Layer 7 of a small transformer language model trained on English Wikipedia (10 layers, counted from 0, width 128). Numbers have three digits each and are written without spaces.
A neuron's activation on a vector x is SiLU(gate . x) times (in . x), where the dot is the dot product.

Input weights of the MLP neurons that the questions are about. A number n stands for (n - 500) times 0.0009.
n6 gate: 319648522236500462381480571470393576477441518457299661431457575748504449370478707500893424419374539427399224384632287814610482586589370430488631504464526644358447601415818256547540552722407569708437393338212470512357496360448526511393609329664599617534656573413376477264392361439548504556377485435316448602500489560447557704324379500512608394606313470632559356538636386489546556626337
n32 gate: 300322576483562311418461377374466240588514392479556546386687637644510399580403640690497523497487524512666551481412507279687549527503603470418555649571561589677774507589483467594376491414351531355707568507543656306562705511839484626347312546401242444539310558480507399646397523584487453527479275545639599419546473440537371624289395423503596374465575467546524539514507344672480426473652
n41 gate: 508566404559527346542754474659466443553535606504518724627410638898421352455489316280615500386304373500233603453598515508511304500656448463742515515376361511445303508338678593539537570537484515581552489327659387701378681232680642329451624376599690577556428569326434547537548728760371590425536604531258452395425646541632629477446547270744585565673393467434617528344492557511386466630674
n43 gate: 657274441553565306589486543554389513453584546549487385483382467590391521349596527425260420500539305392507425375557484459412654497503290435641527723419732589409399514422431459400487478408252321425647821734474470562568567560521555484362567561412367357500540415587555348496523626474549606503230517466551402268479391394607567592503490588466657591628763497337393571597601463503695566359654
n70 gate: 507449583306650323634452468592487622434627439520395353523250669741513558468522320534596278458613513533449530349530545544424654526581452616576393433292500609641543801593574349706417570523416527463350679411616477537539418462629573561500516538151525634484510460431370730535452490509436542247452540390531602626390510520500734387600432500480647348485384513433605542365368566411530399419568
n71 gate: 482436613468493445544819681406584616584489647522503357316428711339396597450600540674387459370674489600452643705662549293584351468379514595557280556530500408663681444546387443292483446705612617143532504482408489740507432576443448333555532517456542135473329456500514645422646582507461647464686326360569363375470782464634613504647418411507456471571664564528683523409366515309365504599475
n78 gate: 549503429450645529584527534324561627462527478411284556490648591497547480384767629539413579584559601647536497454544398311388720687538531565560416595544516478393484602670553500565466568385297603341512545637590468503518525487621509444385437712558494417563375494347429471407641613378469390371386484497470286325437601415541433413557520682660643487610436519571651368663573433700699235644453
n85 gate: 504652629459315411751420563416500416588385268583203685353424699515444555194565258403412572544463554269286335515470309352450493602579452563668662516560510630429561500404563513718412647504348561585626500527363629714469515460656376310553474657485405445487637604363504496602746496406392706459349605276399559522445485586390790685471571390341380481795557396390739629355622477409607508321541
n98 gate: 516481398557484374453593477364356558430468605516620861547309676822489711637368422370512324436625425336397551622693519583562344435458568511532735389451507492266639440181432394678489682591627660370504496392183473401603439027500537466469550481527429582475558700589340607458557607603451645397674595472441553400395523466284368649441560240298590310522500466515568430527338779442469500496318
n100 gate: 189446419461199572387533263599572551695545381410626631617620660555535443477835404678440594388523351547326740678437519407548500598722597488695628569321422508202619647435477409403523412871463584468485281484357642439525602308525397679584661565620473673572357600551580293538364551572357336480678524581621585644446719676631274380373504363411528468607608453347353429567504575401424163372523
n125 gate: 331655493521518633575652274472450334482551548460565456378450601542647635386574625543639446521632439516305296598560746504592344377757376679352296623418346465386571456507528544551404507600522447514442294648590256410422511545701422694337423544514425565564535593514554594500372545375548681319729514227520483514478626448662457575473431288424335358431248483510431264231525369430401581434555
n126 gate: 486390427453410583389486382442545325534454467496358624465604517500605380594529566552607526417631500500412413487398311318614520449692366406594497602453494510428404362307564382641467642698511583577337642456554277521355738699453365403376303513213503507463679469572457398515517449542497317486360521354634460411443514497486483757649394298051490655452586480520376286469459586425703510581477
n161 gate: 355580453375538500671551599677500320444749591450562527584368456522533674544411390554428596657214431490412345274642681546534647426651624401480451661468474375680335662467489332654413766570512606477413236418379683626369515401468716360594403457579551515254549568549525335548643537361515563559465401309336453410414655218725399701457446531508294609580511654384523369354350342549718340386511
n165 gate: 317368697428433597448500475460622540478588671447347622455514623700337326457434485444422524693586530632500552377471329406651282471659461607481534459457522565542603610671417426590539290489409708717379389548611573406244682543450553514637759266522482589591526824386426425283475576542382355674581342597570261705661710467269478362517325277440612670521578442493322457511511437665614460507522
n175 gate: 650654463465467488375469563618571588459518329618599318643506413515474512618626515518598522546644449408359346455468520608423385515439477551448426527352415661675386397403560497452466400486491500434443556547426605704584471488550458440361654466592432645575338417600336452532514552433575697494439434649609608370830535468365568452517558615410408612489736661554267432547477476494473558546468
n176 gate: 327465633404430533555534564323289504580511490605517579427558543632899481412335409518394661528383364164478500365788619555489531382308532426386720463238497408481529422465496490452416390479622566603605496371507529426447375584740469419663493663485389472503417511414344670209543543631528689400368588474500651479489578411597590551548605493928335467412638436535552546623529438414678614546285
n186 gate: 383619514574562379548424705287739514478519497332444463522462614539457552542503584291562517472549342517471405514314514500666572514465454637470533367576583454602680333493514437555684414616300573244542598575567493309388371728523483239381618500624385340414507657561351548314521222548665553440338603397695461241538468511691540467343280611419412446567413542685567504644759359486482354567155
n197 gate: 453590607542439598518392465600651383543689345297476430337300504415676335573371511507651602458483319562533536381450403402586452458475476681635482354466692437619664386514758607712424457441672658609573471621618425606497404654508562469346415387410397290453779691571438434416434458568563472704489449283632618462389521623475286294642227513478239518537633493548349311700415546575604482298465
n236 gate: 533234706563566376660496437442623353468634601251413355350435574521638600468466660449525503326521635586357692555664583647327517407617525497647482533296528409556618659611447491577670434696574217489566590378461281405556618511371227349417589293413386566639395540629524618519440514432514383390556306412575587335661677500529439398531452464357536558269728475632478622647550370350291553324482
n240 gate: 726387476493443364314622628447302496479562459438520635461470549493656489486707457697521634490431607474410496551570626593571534667230565586618692238655518507515637547531469314514310581703468472364411504567466539496800441559452385255560242398621436640223426536591700413390555642483397545611662471532574555524452611465518320553540631318421489391559458490711453511458289613504348462445686
n246 gate: 351474294500590461207403443554268311527796231492307516237529682588576516409665430488624335406515351816488625456565243535562618355549410624601414579472566538403654726455639395587426447459472776414384260396511419716574508573443404421384439552356426306585311668354481528521602519467556356367649205637507507408504561549592616508511297524496386338644655289504373626554442624703411435372327
n247 gate: 299497534455486307496681359327539563429438534605609595579664611406424583352567454604422286520424453536338635470707343417514318591493490370430325320356569631639454547231356351316687633648471504725394461287503377270374517478470402627436392402734449357460422585542547659217345399346510451625518374318574500632273479573525511628440409436443482394556504500500399481419640521328602343613421
n249 gate: 442494411621465600590463419494465639621747485359567556619371563597575487547328554400481340383581394625597599433522549503401251418350481429473352600650527534735759458417420299568503459500565542523325701339472503471509434396477378615462453424596604393534522603532518598432621741533580544509361416320494759494523378647608595513599310500377461379426331556463471466516364646431312472553466
n254 gate: 524467441714374541412577441463345778510657487614587427442519454457550552822592524585443580526605394506442453413540455404416378510381474500247361483489451392420443565627572559349532330536486429343350483383507554548522550539514087595688792432632542532638550432634687572525612404459507447490651538357691471455552437470664678381706375558514456564391382392610507447718343497477641483520530
n6 in: 504581528610460760449424454467427680391575510444434373456486361396578415302702511437663408349676489566327427690611374658359338504610387686625423717367401345496594266566496586408483403588374496562405286493289468493245854652508181595337454448336521587707442511586375600512518454424609472507413544397596507445466386436504579372476466435614375439470518454727422534514594453385514675729673
n32 in: 592392456493581433475485408361583369670493420607660536518635524548456610395247577606545464268310451621539455490576704355580493606612628470515349426460467669522807450540385515504620372456521451489315465462490538203684558423847467408382431487388410621659500493666497276574476705533713718442638489426599591527424490442562323658363575538588612458397653625379464361552503389500417421493740
n41 in: 532489527504603615428562412657125586650586580496421403664392628717550548761571504464476537431546480540444484489730508680563339551423423508484377404224399485484469500059435355540632446546416563301412528402538602644281263281670534366409481560476829515481457730402666560479512752638469492531639364309325645583492457566582752421556269496656496178420516527508399454296684417242358477581538
n43 in: 453530579667649547402816542674309380504524601632339576575695588377645381458434391646496779631439425621449543496411496381582415638367594428524273686598550375399597520575311636310567532402702484535402562535587427235656316577643552041446596373426358609503531551508627417504477378824564416428593547539460399552436374240643795618438412486508661349684364515530364340477693628469337534307542
n70 in: 625481489632601399519395361750593561477364481385652397484650375291602492481442811457430599429496539493347461511573333437519353652530500769472391677262395538680788389660515476638533348519457698562500635389463891743761473415508323541415466308461652630781596652711552484364730485518301580568609504656409567544332390504515619492406587559378441508364604556530544329362485400293303561376489
n71 in: 699371415582701465684423599479489538511381463561584634447477459396252360695444373710693344551456578439571546670576561261524523490462394602284465422625515279424371439591517752239550532602414704326503454517412806582318379423430577452535497436416574402572517620500557371380562472663405579507464596709629412684453486445416448398658511598610511458578472374645644526605263612597573476268442
n78 in: 486714474570514435346638447520307524544433278552445601345587627577680663890558524534466558418493576606669353655681382572466526480649388618454449690582307602514436327415599577673562503628323507490484371476388544583577433543436435586483527630531604477542351579301701455471589313519345510420567466647648434655616470723352439397503406586500411419613690497412389650412399629524608430457639
n85 in: 330598555655638531496380625456412736826263717559377532571408474461647482500488571321403517760444670314356447206435691581280597726651303564307611415500650521555614505564509295518343613483644659442347421373359404469657422680713597479575761546522530593424408496421677725392573855487586716785326451398329517778637409301491702682297672627334438131496416479525423403430697263264504734414676
n98 in: 474493657302437470806696558471611445419458457508571356410538272318377515482678563507322535436500732500628485707591521530677486602695339386592552489546666593661302511532561422564638398364609337474464430500450493418446639670093458241437340624444447511594511500445518451520460369283590210449439519493437304493374522522331408385528743597635612570596482730525557512687749445270408584407608
n100 in: 358324566607306683367216412636636541451828595457406644706646474597470427478625447485553357391673576441392435597564544450677442399253375463472458584492622522425470647496353384346685347485400655565431583747309519335324485397647583548311560507439543500540500538627522473367504363350702441630555581687679379619433433493462428489489667340439550443479500522431217361778590357736372388823327
n125 in: 361640402730679303584538341385627450359687542466455545284223496457315444659548525640282514563585320609515489355654385548428545414394419261568588607576497465432331522615328490493590347584633424387469576504553428272576282504568476655359404607856337490530648595715528385430451440373479735454346555390534413559444536486547381639446414376287515392298294408531559431417655374507507493634426
n126 in: 573294547411484497546746436445461737507713661621437513401417407326384410478481546507559373535446550563480490466549465696418363606551405418473635497288506535463377530509583282597484551643530379424415421432440338497422571596527369494520365497362466692553399299438725480503529468311640603571425639483364481444317500198406458540626524538497530617272513526557225655484685471587591645557595
n161 in: 408560218358320309614557582261566619460429689698248669401603539514471303443421398530544514475596500587533493604518798419300677651447352493671650245706435588398579437525624350645598380458415383379363471622542464411384690611622406312460464584485371665429533588413580697535539654476684557411337404474572412448575596361478467456459425480363570453510314571528683404641623544464282436783574
n165 in: 403514543446481466660604565574374570662821376341599371444601511420391515619392459710519650593536380645538701268767532477430409201634600346334556395338340600561665594340464484538479317611590674511589456467339456421470405612601500525537424341652550560497592392555281379516439525381586493500450275601521232680657612427566224533552610200500515625411504565706485663540526364643526529701593
n175 in: 561363711625612585449437582497312730443503529559571521456386460371474607559570584367392449500415738681527378580600439425497394705539647601430530524430491363493510473597278376596497438595548436548458396537712263316488517440345522556788593342392671490750550476613574582525366665471412540536427582429500481490319408599517403524434541488442707175516409749345614376487467600433466553484559
n176 in: 550348608292771592373518534531395406573727305382698529426744706459383532551678465369426424375503405570571581636652577223577447782568585327536560354467533632438524532631755534415601510680614419535621552448558538323503555566496517697577493366419443433506517658500533379414428387497659610538544596652411520367681421455594493416303496475550398737636462490493586427723389458424531397269401
n186 in: 392441548567389661519571600583595602747516632422635437327608548609526574552597420793591349617337446444345347464684427569606518654281482540528569689512497651421440446698633460527558381614225351661669378575165515400282335663281507548337713565302409368568625489568856411447748429342459418321445577638593496525378336478349557511471684589465542496468333348610539344568455545530720601448419
n197 in: 601621500462396385471537308578664457586430400401733570644460447423486566319574669268507503648653482676304568514465552707582459563455507590370496562687539392515500690583490569347401395580671693579310650461330585576389588493481374608635454377414521692602561475504387682733357311524289146570355496590291483456482497696539543475346522365591349536477668420352368421418507496670397749507514
n236 in: 470449580490543440654566400530589273546582455452510480386516627471510300500606567503185422558516359452406510677372427164282371471568555385528610406424568510610674426439461459500538433567537427420510397543606457369563660483347301510533272440523462541449431660536525476496494627638375286627682604226569702569582461448602447407581459357359453688488540545640419590444306342405642291452477
n240 in: 481329623647466542371453764605455534485496355350370496435571599500353300478482379652451333757657462524660575611678612412534496581478321453500281531367564474718459515587591359577583459679427658390641481374442548572387370571287489650470578543474669428525444659273540665777756625543369474548605431618493573640457051541496451481624558476679238654444432661681458524702634586429530267420602
n246 in: 504630567778364271360620601473469611531607381670518559177529560485594606402373682699230707556609539496422628636508470645339456511496298489468516250544503601724584154448332500386485542485264454539675527435246313602518352431476518526396299448566541481434266508336459527303669458438440462368448371523518679566703515428508730333619480382610551654546423357433421747554779458713631508691425
n247 in: 310472679475376546340655491490276773261446553493369380585598405407382560655537438549704509275582434542454412432391500428552426548440531462493258457327525384513339536403384534566516607519569458533619393519440188424562554748534457566717404528611512403548371591497515602611503541451447414424534467507512616494339316599503577523561507515395552461434571617609268282500587484410581679610305
n249 in: 518589510524704385521226424528383644344595650566582474457446674675368482562493443342496239377379385623406810429479596540620446493472648555596521385663817410791592406517552699514561406410438390342387376623397423435312560541571510604362580415543361295407528718500347634621587563436610521517566435507614538588482302451426351597560263490525550496451333479568427433539482401623479402621252
n254 in: 323571402525446670429593497760602481598549503588561461513704581616459493512506420523376389408435326637490462712730528368617539309425605355686744494427505491467503617521457611526588553571494526516525500701432374539529610460513488367624566610596701494474583349371433435663469266611549594381437435510431356579451456641573411590309641454355407611453481553378503433478336440522748466667525

Each question shows a token from some text and the vector x that enters the MLP there. A number n stands for (n - 500) times 0.011.

"na": 440569469476537475481620396495460446495456568461526655732376506509432507454369623533579529509432553333416500632582593662586491554489510521421449517688385457489457495474416494430638441675517373521290585439528672491466465470347460347561479489549420501725584584574441560353526515509588468407504522464561484475485459539537303581527603624433486423396343643498485502666483507396317564573653
Which of these neurons fires most? n98

"ella": 521606470484486443633531427615562464458573711638621553422473331629512497656372531526505548442417501546555458428367419488628304528506514405519604419640460526504457402664633448521516514508637504459334470447307472433569455514436571523472529471652570571677603422663476376603448415491528337428526588530489445397299569528479497563485589674570407399225646503578450376537454416578369491525508
Which neuron fires most, and how strongly? n98, at about 1.5

" both": 473464429499463569471486470645408680496548575441451580590620372472518363491547588429475508423477463583536562510426442489558587520441528585646436569531250480537571481532328469588511525404502343562511593320549520574576410530429555642477554445498560486824603427510512451550568449474507541537584384682472487503593473398459473529489450465351618474527581456481543511453547627561632475441664
Which of these neurons fires most? n43

"\n": 502507461495544394511394428455527559452591480493582623477576484614573521522615484640473551445471597438472391476519383483437370541513528575432428519479525483601407473514531814488480613441453438402389448420434525588664428459487401485468593410538612570810427534413444459457474497532485519508484433520621438553514439400475400486505447615450440494423524439583463428474577490614575569570406
Which of these neurons fires most? n78

" 1984": 352531423429458531692675564508540526564540471499432434481534338411417619553542532473486501570437431460442600436472525596447512558535448500471526365434257532458460510562466510530418505454408471537486438457627498581522528542528410508400587408390588360834466548578613545646533550438586504508344410516438514435479412556378520418575627665341535472505453495510550455484526541445608562421465
Which of these neurons fires most? n85

"amb": 413465404489611424586521560549624455449645569510581467489477532533513759564351402646335493487476472532597628528519575534491581534449500541600531512519315534448489359480317367513518312447545599326390609507744564456573646524354452375508408547511372510584441439762638453511478349507507407554513590579321506628443416453581328501562611537383548576518519536431453490570624619382412408533518
Which neuron fires most, and how strongly? n236, at about 1.1

" at": 420378474634440590466637463540486573496650543483419576499585384477481480550500396484411574460553388427543472509544467418537418582491380565561498627583443507538366490556385557448450343483417461590497554418518466440615556589480396482566519453418548533864549463517512544499459550459430440507492464529441601571364476491404556433494380509417689404679590515441590481437449653633536453512496
Which two neurons fire most, strongest first? n43, n100

" 18": 486550523510319566465530526596502455550656534485475511380514412445457573526494583442391505499552479479559567463453553580394382443392526595537549519579280475549522410493430672392440452480479402551503444565498459523513428502550385440460572480577517337838347494415636487592505586477481557583504521534541502394550562600521524518581356621316530427545441454457459613432635594424493535473483
Which of these neurons fires most? n246

" around": 409418497540479549480587490597485514482445551478523423452565476548423522523529407461459526499521485475552574587500503460508477508508506478549564542582240478434551558604423549430509340638457505530533650377514562465571555590476544447485529465468594418882472555485495446532557513496543441524616471455491557457476528487505557450656434436368701420633521461455535454494514672608519441494506
Which two neurons fire most, strongest first? n71, n100

" to": 383407535595401464542458388636389467538590517536375564419687417491462617550469379496355525460581492572519571543532403472438606527536330458602503623444311469471390563465503484510636507602447575571470532510530570504445518444477495582510506538520656508801574460435635510468489390502432468511510523692428380481528519390649499500516439399354576423602367398415506412598458609588576580440479
Which neuron fires most, and how strongly? n100, at about 7.2

" life": 351536373526488543636508539480421579478442535368505436383515262464416611565533518638324414385408481637577566435497486401512606454492403548471457605616362468501448551592521538373531580563478535469524526451535528435598423573403391527417523473420565441767440552520817459633453569438522482583494495644576494327462566505653416449640471653434541401475459459521533529550453740465512528418471
Which neuron fires most, and how strongly? n71, at about 4.3

" May": 515497399490364468444563552549479440606541433391522507413478377472515676426516539683618592550497462423556556438429469373519543507435602581437519398588405552508486471554542600431443506558533516460585512509480691427547532558537423494424602428591588432813444533571503563532596439486442449403331498492544543416355553644568573650600631530412573443290528336555516586453497634419435561444536
Which of these neurons fires most? n71

"imb": 462286351519587470628586420414663450607503510377569477571513306477464619452619392608340592549534487509598557680574499463579575533551525580563397374463334440435357374503187455554558358636535540497457620377628611530580473509449552478450451484431579600650365526560619602420527547370435460513500509683463554384501470437534446562458529565279524559501368541493473516698578561385481495466611
Which of these neurons fires most? n240

" Hall": 578393451642484523388465570508524608561466596451476588522629146653656576496554528477524475497529534497553475473394461446603346666408515475591522456452376404515426401572444429441467582486378546501546452530483476523575427359560357503360470484537635479734461459436713554428509483387537371548497662528521443508437500480549548637554539633477544535208588438553587547462454571332639463399569
Which neuron fires most, and how strongly? n126, at about 1.1

" Junior": 549517438510556608507533643439508626495434558461397523568491238431471437487417532404481558520556545402457367486508524560306438618568388524540445315464276512463403462545250412527448611433484540730444476570534394568561474449517645530606457448540545480749560485566639450485561445512539619516354618468468355468591441451455543407617687630379551436487459542568562346450521499587507532478529
Which two neurons fire most, strongest first? n175, n85

" a": 457506538496451517589383446518437503583623436459457547486592449524519533537512452395532532534575442604509521473481500549554465585497471458550542551468168508464494536483465502564500593463494563515598503424606500577583390469532480489477472449480523433904566564488493496489490581535482473444450508519456411516480501557502446518586472563360561470587443407452595522515494604479463559520465
Which three neurons fire most, strongest first? n41, n70, n78

"les": 430467565339399572381521539477608542543401558593579650504492189499527596380330432462526417553223524521483572411469536444557428319542582392654535596368308600486510511569492525509576398548522476653417574530367593606396594501474511507566454410473474610679508451744472479440502444395618395536650533426456370464333561469430518515519447534554429582430560464581545537626416478570429550591487
Which of these neurons fires most? n165

" with": 522426534506515487561634413570500509493582474466562442458639427578459494575559434443541593401525510536504474543464526561564448558502449480536551534411248511477604619561482575450598383528484484467606573428469421522582562484517543570532539532444485524915477443516488472471546468525520458520513443503512513475429582453545505487650459479361539561519484492453517432498514613522565472478594
Which neuron fires most, and how strongly? n254, at about 1.5

" Gl": 579466527622613483635409414431550610649446676528461522479536504569438556510483415677404507434519519547462549452404510527559202747450495403537495483434537400479525412541440348477509617649439413626521496498444523509666321408447408574467492535511523478664455434550851480422545429501456607435407577527561612494337467614462540663516423645425432517258500474603467609471522629353534497424473
Which neuron fires most, and how strongly? n247, at about 2.7

" on": 392385579487335545579638537670486426509528511518488511536682427503496548599543443479621478457550442525483597549486401352628502504505445538467370604427344387436490524521327542477643448575515480579503572479454604452592523575474552568462653442475610545849362383580541487589507503515506414442642547505490506509497544533426408392621508438391503429547547456488444553432516538605582509513511
Which of these neurons fires most? n100

"ing": 570484468474526528555511527368569551603674403455539506464480410490454594549488534499539497420445563431555555520489557502426591610492465550582495422417285524505507434634390451525476342387492505565299523560631686491412633580491556370558509465340547633781443371802498541497517551396599507529586464335484538563599542417440438449474567637522458577428502497446571425461438508454524460607618
Which two neurons fire most, strongest first? n175, n70

"-": 519483568519475493571506472526457490470561460427463543502578537503458483474419475482528650488563469496431564584423469447426404516526535404568519450515259490461448521411646687446563570536507475570592526464509513498573520550527397438516503443487462350869579574502405460536531418531481402399512547553645530451518505596416482562632455642414494482618548413483560534481475517498528409466505
Which of these neurons fires most? n236

" is": 540377532585398402418487489513580425549562441527427511584530532497550641567490543482619647462432527606672573437583466579467504536556506523490490588468524541452484432671470566550595534609459404722506415446530483589573571470441574623544483554537463521821414503533450532427643537588390434449527556660553477408349432449588545426550499437561521341336579424490448536523364544603443656583620
Which neuron fires most, and how strongly? n246, at about 0.97

"ag": 553371320526563416496620467327577467579575635486439639658384269472506482570440454471316535555475359455481634553511696528582550465537507553441320604379422485596451453409304549477582397398587396440520508424496594582646468656444414410410373467525498442591448626597703375519353513598448462553285520572594441588656588365563487646452492561457552403488479411590532407672567473444358501432633
Which of these neurons fires most? n43

"ume": 524661329542459564756564478489719564435521388557532495539427275480490590512532449607495572452488460645590355437436559433444520582627552553392634599232479489545317412609476559456533517576514390422383461409535654539549639575479498626500397428481658601569548653452397527504443571445397529619509429554549558588457541395532386486427227537330463436392468572575532277721472473390475423570631
Which three neurons fire most, strongest first? n161, n125, n175

"ala": 297639601511547613596632376488401498422494480453600506444454415411433605563248531485412477510504409329534417304481577569364547575592450452415489399545345450486516568514518509505443579406666352542374519290460535552573604523555550449548509410446435507621418594640650561418303570499586591609552365561436380507355413537498461367368474612284479455289426514578496369565603494476553567553609
Which of these neurons fires most? n125

"bit": 601457566342541440532606341500583605475385544512635603531516324506602370444346482608596594433595565477722683550423389448492378502332556309419656527262426513506405471528543444438586465494525600601351549434506537497416498453455359426543402403550564637604533631484572518626570456369474465547486551615410367571659548465678533429463454489484584724247544434522530468508417469462420330551488
Which neuron fires most, and how strongly? n165, at about 3.7

" New": 620495567450419570583501567509449482492520594436506638384528446492389666514445498455340491564500513481446527455396472481387473514552510552552554505512368504688512444509583421459396519509387511473426634411496539568530532532640454343586515486569529499825498438411662656477453569488548702468440392397492496539408547611499538614504380539405527407409543461605590327441669659370517579442482
Which of these neurons fires most? n85

"ey": 593547365542428683561566456470673485546444536423594513338417529561487567618592419512589422592460524503681438534548448458509622518475488427568389379459219453468504587685485370509563446534614448435569532559446530499528409502411632508467439379513673640644477421441480424514475380493721366489434498637396439438277519554545527512454582657521502500341429455559497532491385479513523402518668
Which neuron fires most, and how strongly? n249, at about 0.69

"town": 646514578627409512472711477454556452458464383370611421477527343514545588578452579656510565547519462393590512349427445477413547520397481631495548486510321524338396536693512490499437582595500470558451546597620557474436553555522453499449571478478605604800380490637511482610520525459617563577603467425544438448437522461581488498607479574549525477353583421498564651482560661437509652538496
Which neuron fires most, and how strongly? n249, at about 1

" surviv": 765430463663514452496615511520523418489663504566506385375488507527476502493567492531537602496536559516465543673496596439385458526429552405458506651572438460515532467607507387495517559578568453433338672469588558543538616548291548375414450336462680549657535535461493506363529445360649460534549496679412552464329348517490452583613506499454506709600411528564257741423439700534538538448527
Which two neurons fire most, strongest first? n240, n126

" White": 647571376507571561519576777462557541547459603422463467594428301424463487701353418443358578483415513460522540605481573470496510428487482620522478444449303466562514503484568498492504513531470463636509551525580559487535449597544467479601519411587673520712523416546654407481473402532744600536494496499579453408510667355575584506584549649653535439409535405612656524460448634563486603471580
Which of these neurons fires most? n71

".": 548477579554503545492543583469487569525542490456500502502536525457516494480343498525458571487528457513446570621391437452469437527578569429563522585561238470419431486468553671530523632440609490557574524433475533494511553704520395487505481472499516462845543522523230498574589519488444350523423470514655567347472432551458455563584428591440446495463628515444520460456537601490543429434533
Which of these neurons fires most? n197

" being": 488481450552535448484471561497452489497717377523391540527611325491509602441441412492566554454511438549610496544519459497438596563459492492516484546418431566476481501572457469470555481609560552680519561470558419601479490476404590429516465496536607478917487526416514489337475535486445443430553564630474378428463426533608540482587478485529608457447519416521500472486449646582496492483532
Which three neurons fire most, strongest first? n246, n78, n85

" who": 365411548549507401438460582476393572495560483512494490383446312511507605620499463356520529384483502644440480585541473567469506542530474572536467567535246468434428439586481473441635465559662445493542571423413407586472626591403498479458575395411585522813554454486466512430604542368655463422409464476484477548589556348607658508609554502524425603534398467494544529572541593480594566511494
Which neuron fires most, and how strongly? n6, at about 2.9

" world": 611427259512444545478527574480422555427394592467512482611611428419320656513496488583423568570475512449595560521522520396376568472479428551436469607675312593422505507568513415403545537500513522563562466497495542642527512573497538457442635552483546490800482486563780494564425549466570603553353535568516465288424391440527498491578471615602546451447395567485572450478530600614433509520553
Which of these neurons fires most? n43

"ady": 615526439561534499621502338420666645456483576525574511383418333625466621438386388547475575457654476478595660590461469606515550516586490455533458327458262434442491382641307577411461430409563640660366507352557626430515528648697533525516431586655542688568492536646488473495573524367440429424550523552522409654669592560657577506392489398533563527472451436465525411613561458436526572556417
Which three neurons fire most, strongest first? n165, n125, n240

" Life": 350562415430504628598609672402462576509421565370458523461489307480378562599518462591483506418502477531492678594569563526525467478614492569509465536515279489495494508537547500418494475416436604546511479414533575504527497593411484496444634425318605460748450593581719489652660612456468558521405530478597490427449608461583467523627572678544462421374487573623664364488386628404425504502577
Which of these neurons fires most? n71

" when": 403422542503472531503548588548389575565615486506575452374568468464509471556546483408466588454509415648516418634468448458409468541467507497434432564520281476509430488575476625410509477665525532577551601535427439511554583562424432545458505484451508447880521429594484418507528549483437371516471483518504439455605577475520516499674516485357501489588523495492587431486569623501575434475590
Which neuron fires most, and how strongly? n254, at about 1.3

" shared": 438449464526478486565581476536610558373618502494466427495461448579522564517624526436470638470501512538447548573511539401511558489515435518600672583452287451438516603639326533457580520600521429436516430352609423620669518481472444600494520444402562699828495504499535561502537476475549556543613410551413538427453584486475522417670547471354614419494476456534468449534447496574607595406454
Which of these neurons fires most? n70